Layer 9 of a small transformer language model trained on English Wikipedia (16 layers, counted from 0, width 64).
A neuron's activation on a vector x is SiLU(gate . x) times (in . x), where the dot is the dot product.

Input weights of the MLP neurons that the questions are about. A number n stands for n times 0.011.
n35 gate: -7 19 -10 48 21 -21 18 -22 -7 -8 6 -39 18 -8 16 20 7 -7 11 -27 21 -18 -2 -3 -28 -6 21 -17 4 -40 19 -8 -10 -15 23 -3 -17 -10 13 15 -13 15 1 -18 -38 13 -13 6 -35 16 -4 9 -29 -46 -37 26 -21 -1 -1 7 -5 13 5 -37
n54 gate: -6 18 -7 -1 -6 -26 4 -21 15 -20 -2 -9 -1 -22 -16 36 9 -7 40 34 -11 -47 26 -13 -31 -20 -22 1 -19 -14 -9 22 -25 20 -13 -28 -30 -9 -41 20 31 -25 -28 -7 3 -3 -4 -3 1 -5 -15 -20 -16 11 -15 -45 -4 69 -34 6 35 -3 -41 -8
n99 gate: -11 1 -35 1 9 17 12 -20 18 -55 -23 -16 29 -1 43 8 -45 -3 -10 9 -4 -23 -17 1 16 -1 -10 -13 -23 -15 25 -20 37 22 13 1 11 -7 28 4 4 -19 6 21 -27 3 -4 -1 40 11 25 -33 -2 11 -19 -2 39 29 -30 14 41 -25 -15 -10
n104 gate: -31 -56 -2 13 -8 6 1 0 24 47 -17 -1 4 4 6 -5 -25 -15 7 -12 -4 43 19 16 -16 -8 -18 56 16 17 7 23 -16 -2 23 16 -3 14 -3 15 1 -7 -3 31 24 17 21 -47 -30 -1 4 -3 11 36 23 16 -25 -48 8 38 -7 2 22 13
n117 gate: 14 -6 -27 12 10 -11 6 -14 54 5 9 -7 4 -16 0 -7 -16 -5 12 -3 2 -42 9 8 -37 -29 -6 -16 -4 -2 -6 16 7 19 11 7 -31 -5 -10 -5 37 26 -38 53 9 46 -44 -28 0 -23 -2 -7 11 16 9 22 23 4 -37 8 -2 26 18 8
n124 gate: -7 -5 20 -29 25 21 -3 -14 -11 17 31 -20 49 23 -16 -13 -33 -12 7 26 4 -31 1 21 51 11 -10 -6 1 -30 -6 -8 1 -3 13 51 -2 -30 -51 -27 28 -36 4 36 -24 20 14 -8 -55 -8 -4 -29 23 8 -10 2 16 25 -6 -28 26 -42 57 -32
n155 gate: -3 -10 -54 -33 43 -21 39 -30 -30 15 12 -27 11 -1 -4 19 -19 13 15 -11 23 -24 33 34 -28 -11 -33 33 14 -16 40 20 31 -17 -17 4 -13 -48 -43 -24 22 1 -21 39 4 -10 7 15 -34 26 -40 -21 6 9 -20 19 24 -24 12 -19 5 -23 12 -19
n166 gate: -75 -12 -26 -10 26 32 26 -10 -50 43 -7 4 -11 33 5 -7 21 -5 1 -7 -1 -33 33 45 7 -41 29 17 29 5 -2 29 -34 -20 -12 -2 -3 7 -15 4 3 53 19 -23 -33 6 -16 -31 -14 42 -49 0 24 -31 -22 10 -13 -32 39 -14 2 -23 19 -6
n174 gate: 3 -17 -12 -21 -8 -4 34 -14 -2 5 21 -84 7 31 13 -15 -2 -13 -19 -29 13 25 3 33 23 16 18 -31 -33 14 -3 -1 35 -33 -3 -22 -33 -7 -9 -11 -19 28 -24 -27 33 8 -8 27 -3 -7 -26 11 16 10 -19 23 -25 -27 10 -29 -28 -18 20 13
n192 gate: -43 -13 3 -13 -13 -1 -36 -40 -46 35 -64 12 21 10 -3 8 -23 -37 -29 -31 -16 -28 10 49 4 15 7 6 21 -21 16 16 -32 -37 -17 5 -17 -17 -1 16 -12 9 15 26 -13 -6 -4 -23 -14 5 -23 12 11 8 25 -1 -51 -35 6 -28 -5 -10 33 33
n200 gate: -11 13 8 -6 32 -16 -21 8 2 38 -14 1 -10 -25 46 6 3 -20 44 33 -1 -25 -10 1 4 -20 -17 16 -14 -1 44 -2 -8 -18 7 9 -22 -27 24 -4 6 15 -30 -9 11 -32 -22 1 12 -15 4 -14 0 -9 1 -8 4 29 16 -9 28 -16 33 -11
n249 gate: -13 36 13 -13 6 40 -18 12 0 37 7 2 -11 -20 -20 11 9 -16 -12 -18 12 -16 8 0 -16 3 -23 3 9 -24 -20 -17 13 27 -24 -1 -28 -8 -6 -27 -25 4 -44 27 -19 -12 -2 -41 4 -6 1 -51 -3 -8 -11 32 30 25 -7 1 24 21 6 11
n259 gate: 18 -14 7 15 35 2 45 -37 16 5 0 -17 -11 18 25 3 -47 -8 18 -17 25 -17 23 27 -10 24 -24 22 -54 13 18 -29 -29 -18 -3 -22 -15 -23 2 13 0 10 8 -2 -33 12 19 5 -17 16 18 21 35 3 -2 21 23 -13 -8 -21 1 -41 23 -17
n290 gate: 19 20 11 26 -3 27 -24 46 10 9 -3 -3 14 2 -41 42 -51 14 2 -11 4 10 12 36 12 -19 -4 30 -14 31 18 -1 37 19 -16 -22 27 -35 8 -36 45 -3 -4 -8 27 -17 -7 -20 -37 -12 -43 -10 28 -1 3 4 -3 -47 54 -36 18 -27 1 -12
n345 gate: -1 9 -28 -4 6 -2 29 -13 -28 11 37 16 -73 9 -45 0 -28 16 13 -18 10 23 -3 -14 -34 -44 -35 36 -23 -18 8 -3 8 -5 -11 -38 21 6 -17 24 -7 2 5 8 24 -37 14 -5 13 -12 -9 2 18 -1 6 1 -10 28 11 2 10 -1 -14 -14
n347 gate: 10 -3 49 -5 -2 4 -46 -10 6 6 1 -13 -3 25 -2 -9 14 -17 43 7 25 29 5 -13 3 -17 -11 -32 17 1 -8 -8 -9 -1 11 -8 3 -18 -21 0 18 17 -7 19 -26 28 17 -20 -19 13 -2 -31 0 20 -18 -21 24 -11 -16 -8 -10 -20 -15 -30
n356 gate: -10 16 44 21 -10 -15 13 1 -37 67 19 3 -19 -9 -19 26 5 26 8 -46 -18 2 18 -28 37 -8 -29 19 37 11 -21 -2 -30 -36 -5 1 -11 -15 32 -7 -10 2 -8 -15 17 -8 2 22 -42 21 26 -26 -35 -21 19 17 -33 -19 11 -1 -28 -21 24 11
n373 gate: -16 2 27 -26 14 -36 -50 25 39 9 6 -1 -30 -21 -39 -1 -18 17 21 7 -14 -4 -28 37 9 -54 14 20 -5 1 11 63 -21 -17 -23 11 -9 -25 14 -12 8 -18 44 21 3 -12 -12 22 12 -26 36 -13 -14 1 29 -6 -13 1 -9 18 27 2 -12 6
n35 in: 17 14 3 29 -11 -20 -12 -33 -25 -29 4 4 -2 6 33 28 22 -4 16 0 15 34 -1 -32 -40 1 24 26 30 10 31 -26 23 -3 10 -45 9 1 26 13 -8 26 24 12 -11 -24 9 -1 9 1 -15 -14 0 5 -5 -8 4 -9 -8 1 -2 6 0 -6
n54 in: -4 9 8 -9 -4 -2 6 -2 -4 -27 -13 -30 16 8 7 -12 26 9 30 48 -7 -21 -31 -28 40 6 -11 -40 -6 -22 -7 -23 0 3 3 -1 -4 4 -10 -3 37 -34 11 19 -6 -24 17 -10 27 29 -3 -56 30 14 20 -2 39 14 -18 0 -38 1 4 -17
n99 in: 18 11 -2 38 -15 -30 -5 -9 -13 -42 -26 38 -15 -1 -16 1 6 19 10 17 22 -10 -15 -34 -9 30 1 -33 13 -4 2 11 13 17 31 4 -13 13 -5 30 17 -36 17 -22 -12 -3 -2 11 -14 4 -1 -20 10 23 18 -3 -2 16 -3 24 -9 12 -18 6
n104 in: 37 -15 -8 23 5 39 -41 0 3 18 -9 -4 -24 -15 13 11 18 -5 19 16 23 -2 -26 -2 11 -2 -4 8 -10 45 -4 -12 -3 -2 8 15 -13 -20 -15 14 20 20 -3 -16 -17 -21 4 5 -24 41 4 -14 -44 -3 -18 8 -13 -8 -22 2 -32 -15 26 37
n117 in: 32 19 -2 12 -3 -39 12 3 24 -2 10 1 2 -43 5 4 8 -9 -35 16 -10 -22 -6 -7 -7 -13 -1 -20 35 17 -18 13 12 7 -16 6 -18 26 -22 -2 -5 28 -28 21 10 26 -22 -11 -9 17 -7 -7 1 12 24 1 27 -15 -40 1 0 12 -3 -26
n124 in: -5 -21 20 -13 -6 -30 -8 9 -3 24 43 4 -2 -24 -3 -2 41 13 30 -16 21 21 3 -21 -6 -17 -9 24 -19 19 1 12 -1 1 -10 -37 33 -3 17 -17 47 1 3 -28 17 -10 35 -3 7 -38 0 5 6 9 11 -26 -34 12 14 -2 -16 1 -14 13
n155 in: -1 36 -10 1 -4 -32 11 8 -23 -1 -12 -5 10 22 9 -12 9 13 -22 -24 19 -1 16 12 -8 34 3 38 20 40 21 -7 29 -12 36 -39 -14 -14 12 -6 12 -9 -14 24 43 6 4 -11 -15 -4 -54 13 41 50 -13 9 -12 -4 16 -20 -54 -3 -2 3
n166 in: -15 -12 -16 -22 20 18 24 -19 -24 -15 5 35 -38 26 7 4 14 43 16 -6 2 -4 37 13 -14 -25 -4 2 44 -2 -20 -4 -25 0 -8 5 -3 -10 -16 2 -21 33 4 19 -1 -20 -25 -21 -35 17 -21 -17 -1 10 -21 -9 0 -14 25 -12 6 -5 25 -9
n174 in: -5 30 -15 2 11 4 -3 -3 -45 -9 -14 -3 -32 5 -18 -9 31 4 -6 14 -3 -21 -6 26 -39 30 77 -3 -10 6 5 -3 -4 -48 46 3 -24 -28 -32 -7 3 -10 -23 -2 44 37 -28 22 -15 -32 -50 34 36 30 9 -4 -44 15 21 -8 -31 10 4 3
n192 in: -16 15 -7 -52 6 34 -44 -12 -14 16 1 7 18 48 7 7 -11 -28 2 24 5 -22 -9 33 -15 34 6 -1 -28 -4 8 24 -29 15 10 18 -44 7 2 18 -15 -13 14 3 -28 -1 -9 38 29 -13 -5 -7 19 -3 6 -4 6 40 28 -19 7 39 21 13
n200 in: 14 21 15 19 -11 -17 -19 4 24 -13 -1 12 7 11 45 3 -13 -21 24 -33 -3 -1 27 26 -27 14 11 23 13 -14 7 -1 1 9 23 -25 -39 -16 30 -8 -13 -4 22 -17 38 -11 18 1 27 -2 8 6 15 -7 -7 -2 3 19 5 9 11 25 5 9
n249 in: 27 -13 5 2 -2 4 -32 -28 -1 7 -9 -14 6 22 22 -20 27 24 5 26 12 -16 36 -22 22 -32 -1 17 -8 30 -10 6 -20 8 14 9 53 -14 23 9 -31 -2 -12 5 -3 -22 -25 1 13 3 -12 16 -7 8 11 4 -4 14 -6 13 16 19 -10 7
n259 in: 23 -17 0 13 -9 -12 41 -5 -5 -23 -41 4 23 34 14 -10 -26 0 15 -37 7 -9 -3 -10 11 -7 -12 45 6 11 32 -10 23 19 -6 -8 15 -6 16 36 -18 -6 34 -6 12 -7 7 48 -13 -5 -24 -6 21 30 -16 9 23 -35 -10 -6 -19 -33 -18 -17
n290 in: 12 24 7 -13 -2 -11 30 -29 -8 -26 -42 -13 -3 16 -1 -1 -1 14 -8 -36 30 -3 -4 7 28 13 -8 -1 -5 11 19 -14 8 -29 22 -27 -11 38 27 17 4 10 8 35 44 52 29 12 -22 -13 7 -35 -7 -5 10 14 -17 13 -1 19 20 10 -31 17
n345 in: -4 19 -12 13 0 25 -1 -24 8 20 11 29 -33 -14 -27 -1 -20 48 -6 -10 -1 -4 -35 -22 -7 -13 -1 3 -8 16 4 -9 7 14 -7 -24 18 10 -20 17 12 2 16 -22 25 -30 19 -12 17 -11 -1 26 27 -17 15 -39 10 17 28 36 19 14 -8 -10
n347 in: 10 -18 -15 -10 5 12 -24 3 9 9 15 -1 18 16 -5 -17 15 8 -16 25 13 16 -17 2 -31 15 9 17 2 15 -34 0 -8 4 18 -8 -21 -4 -27 15 -4 -17 26 2 -1 8 -34 -27 -16 -10 -22 -32 31 21 29 -1 15 -35 19 -29 -21 4 3 -14
n356 in: 24 5 17 27 1 -16 -14 2 23 -39 -16 97 -8 16 2 4 -8 4 13 21 -13 -17 0 -43 -14 6 6 3 3 5 -4 -17 29 36 -1 -3 1 42 14 13 6 -16 29 -12 -33 -21 -8 -7 17 -19 -18 23 3 26 11 -25 38 1 6 17 12 10 -28 -39
n373 in: 10 14 4 -8 -3 -61 -42 24 -4 -13 -3 -3 2 -8 -30 7 -17 12 -5 -14 -20 17 -9 8 -12 -10 13 5 -4 -10 -16 29 -23 -7 -3 1 -44 -15 -9 37 7 -34 34 18 4 3 -13 11 -5 -8 14 -1 12 20 5 11 28 -24 -23 3 9 -8 -12 -3

Each question shows a token from some text and the vector x that enters the MLP there. A number n stands for n times 0.021.

"ot": 11 -2 -6 -5 -7 -14 -6 2 9 -13 10 73 -12 -5 -10 6 30 -22 3 14 16 18 -11 -29 6 20 6 -5 5 -14 -2 -2 8 8 -16 3 -11 -10 -5 -18 -2 -10 4 -8 18 -26 5 47 14 11 9 -8 20 11 5 6 22 10 4 -4 -12 -14 8 4
Which neuron lights up most? n290

"ements": -10 23 2 10 -1 13 0 12 1 0 -12 67 -35 16 22 5 26 6 15 -17 14 -4 4 -3 9 20 -13 -6 4 15 -4 -3 10 19 3 2 -2 -14 -6 -3 -16 -21 -9 -26 -2 -1 6 -19 12 10 9 -1 23 19 9 17 -6 14 -16 -31 33 6 -11 -26
Which neuron lights up most? n200

" with": -22 -3 -8 4 -8 2 -11 -24 -1 -24 -6 79 -1 10 -2 1 -24 -3 -6 -8 13 -3 6 13 7 20 -4 -4 0 -20 -5 -6 -2 5 15 -24 2 1 43 23 -5 -10 9 -2 -2 3 1 -26 -11 -5 -12 -10 13 -14 7 -42 -12 -13 16 4 3 -12 4 -11
The three highest activations, in order: n192, n99, n166

" inf": 2 1 8 0 -6 -4 -12 13 -3 -25 -22 33 -3 28 4 -8 3 3 4 32 -31 22 -18 -38 -14 -5 -15 11 -6 9 4 -21 -13 8 2 -19 2 16 29 6 -8 9 11 -41 2 -5 -8 31 -9 50 -39 -2 7 15 -19 25 5 -10 17 -17 -17 35 -13 8
Which neuron lights up most? n117

" Z": -4 9 8 -5 8 -5 -9 -8 13 -11 7 47 -4 6 18 12 -5 -22 9 3 28 4 -24 -69 -4 26 -12 -7 17 -19 5 -5 8 -2 15 -5 -19 18 10 3 -9 7 11 -11 15 -3 9 9 9 2 -15 9 -10 0 4 -7 7 -7 2 2 -8 3 10 -24
The most active neuron and its activation: n35, at about 0.31

"re": 29 2 -6 0 19 10 -16 6 4 5 -16 47 -1 -7 -8 14 36 -10 -2 -2 21 0 -19 -28 -2 15 8 -10 -34 24 -1 15 27 19 -3 14 4 -5 16 5 -35 -7 1 10 -1 -36 24 20 -7 32 14 -22 24 15 -8 25 -18 5 -15 -11 15 28 -18 -6
Which neuron lights up most? n249

";": 2 9 6 15 -16 -6 6 -13 -19 -11 12 71 0 -6 4 12 0 -20 0 6 9 -17 10 2 -3 -7 10 -25 3 -5 7 -5 0 14 -21 -11 7 28 -11 -5 10 8 6 -14 -11 7 22 -18 6 -9 -13 -9 -5 16 12 -18 -23 -9 15 -27 -12 -15 16 -12
Which neuron lights up most? n166

"ish": 13 -1 8 3 3 -24 1 1 3 -7 -14 79 -17 6 -8 -2 0 2 2 20 0 -7 -13 0 -6 -9 -14 0 15 1 2 -3 7 -11 14 1 0 -16 -4 -21 3 -22 14 3 34 9 1 -6 -1 1 -6 -30 3 14 22 13 9 -7 -22 20 1 1 -11 3
Which neuron lights up most? n373

"is": 6 -3 -11 -1 -7 -4 -2 20 -13 -18 7 70 -8 -9 -14 0 24 13 6 7 -17 10 -4 -33 2 2 -2 -27 0 2 -15 7 31 17 2 -1 3 -2 19 -3 3 -25 15 -3 19 2 9 3 9 7 5 -10 6 30 6 -11 -11 -1 -13 -9 42 6 17 -15
The two highest activations, in order: n99, n345

"ance": -6 19 -6 10 0 -28 -2 -3 7 16 -1 66 -4 19 3 -11 9 9 3 11 16 17 -4 11 19 3 -18 -13 -3 4 -13 -1 -9 -9 12 -28 -12 -7 -5 -15 -22 -28 3 -17 16 2 24 -21 -8 36 -10 -6 18 11 15 24 -14 3 -12 -5 10 3 -11 -1
Which neuron lights up most? n356

" M": 15 4 -4 -3 -7 -1 18 -11 -17 -34 5 22 0 13 4 0 -10 0 -5 0 -4 -24 -7 -87 -26 21 6 -5 11 22 -3 -7 -5 18 2 -9 8 -8 5 0 -13 5 14 5 -14 7 -14 -18 1 11 5 28 0 -7 16 -4 -5 -24 9 -11 -6 -2 -10 -9
Which neuron lights up most? n35

"if": 34 -4 8 -6 30 -3 10 5 -1 -9 -2 53 0 9 -29 0 18 -13 7 -7 -13 23 -12 -39 -4 -3 18 -6 -18 9 -8 -9 25 17 -6 12 -5 15 3 -9 -47 -16 8 -2 -5 -18 6 25 26 3 -18 -22 5 22 -9 -30 19 9 11 5 -9 -21 13 11
Which neuron lights up most? n345

" count": 15 -12 6 12 18 21 8 11 -13 -8 -24 55 12 27 -27 -11 7 -7 4 -7 -9 1 -1 -3 17 20 -22 3 17 35 -5 1 10 5 7 -8 -9 14 -9 9 -11 -32 12 -8 -3 -11 4 12 23 0 -15 4 -8 1 19 20 17 10 22 -4 -21 9 -13 10
Which neuron lights up most? n117

"ó": 18 5 1 3 -6 -26 7 -1 23 -24 -29 55 -26 -4 -7 13 -13 -5 1 -1 7 -7 -20 -30 17 -17 1 8 2 7 -22 3 22 -9 5 6 -10 17 -4 -32 2 -16 7 -6 -16 -29 -28 27 0 14 -23 -17 12 19 6 -19 -14 11 -19 -12 -9 16 -3 -31
The most active neuron and its activation: n54, at about 0.54

" D": 6 12 0 -4 -2 7 -4 -7 1 -22 -16 37 3 15 10 2 1 -4 -9 -12 5 3 -5 -83 4 32 -10 -10 7 -7 -12 -18 2 -31 5 -15 5 18 7 18 -1 10 4 -12 -6 17 5 -13 8 -18 -11 -6 2 -8 15 -7 11 -35 15 -12 10 1 -11 -10
Which neuron lights up most? n347

" Cz": 18 12 6 -9 5 25 12 -6 12 -2 13 48 -21 15 23 18 -1 -28 -5 -18 -1 4 -25 -41 -2 16 15 3 -1 7 6 -17 -2 -20 1 3 -16 26 14 -6 14 6 30 -25 -7 -2 -5 0 8 16 -21 10 -12 9 7 -6 11 -4 -22 -6 -26 -24 -18 -23
Which neuron lights up most? n259

"m": 18 -6 2 2 -18 -3 1 14 4 -4 -4 66 -13 7 17 -12 -8 6 2 -5 -8 -17 -15 -44 -28 12 18 13 10 17 -13 15 0 -2 -9 15 3 0 8 0 -23 -20 -18 27 -4 3 4 0 -2 -7 1 -12 15 14 12 -9 5 25 -7 -7 9 -5 -5 2
Which neuron lights up most? n117

"12": 10 7 -6 10 16 9 -8 -23 7 -10 -18 62 12 -8 -16 9 15 33 -16 -9 -24 2 -11 1 15 10 20 -4 -9 -10 11 -13 -16 -1 -16 11 -4 -15 22 0 -24 -2 14 24 10 9 6 -47 13 -8 -12 -29 13 -9 -8 -6 11 -31 -5 -25 11 14 -5 -14
The most active neuron and its activation: n290, at about 0.17

" o": 32 22 -1 -1 11 -3 3 -3 -11 -9 -17 42 14 6 16 -11 22 1 -6 -4 10 -14 -10 -48 -7 -21 -10 -17 -6 -8 8 1 5 6 14 -45 -13 7 28 62 -29 -11 1 -18 3 -7 -14 4 -11 -3 1 -12 -2 4 6 -4 -15 -21 -1 -16 -19 30 19 -50
The two highest activations, in order: n35, n356

"oth": 2 3 8 5 -44 22 -11 -1 6 -17 31 59 -8 7 0 -3 1 15 -8 17 14 -12 -20 -30 9 11 7 3 14 -6 -4 -17 2 17 -1 -26 6 4 -31 -12 4 -24 18 1 22 -5 -6 36 -7 36 -7 -17 7 11 14 14 18 -5 -12 0 -18 4 -17 15
Which neuron lights up most? n345

".": 6 14 21 10 -39 3 -36 0 -11 -13 -12 54 18 -5 -28 0 -7 15 -15 -9 -6 8 2 -36 7 0 14 -18 4 -8 7 7 -1 6 1 -18 7 19 -8 13 -6 4 -10 2 2 17 -5 -17 -6 16 -13 -10 -29 18 -20 -4 -11 -9 31 11 5 3 -34 -7
The three highest activations, in order: n356, n290, n200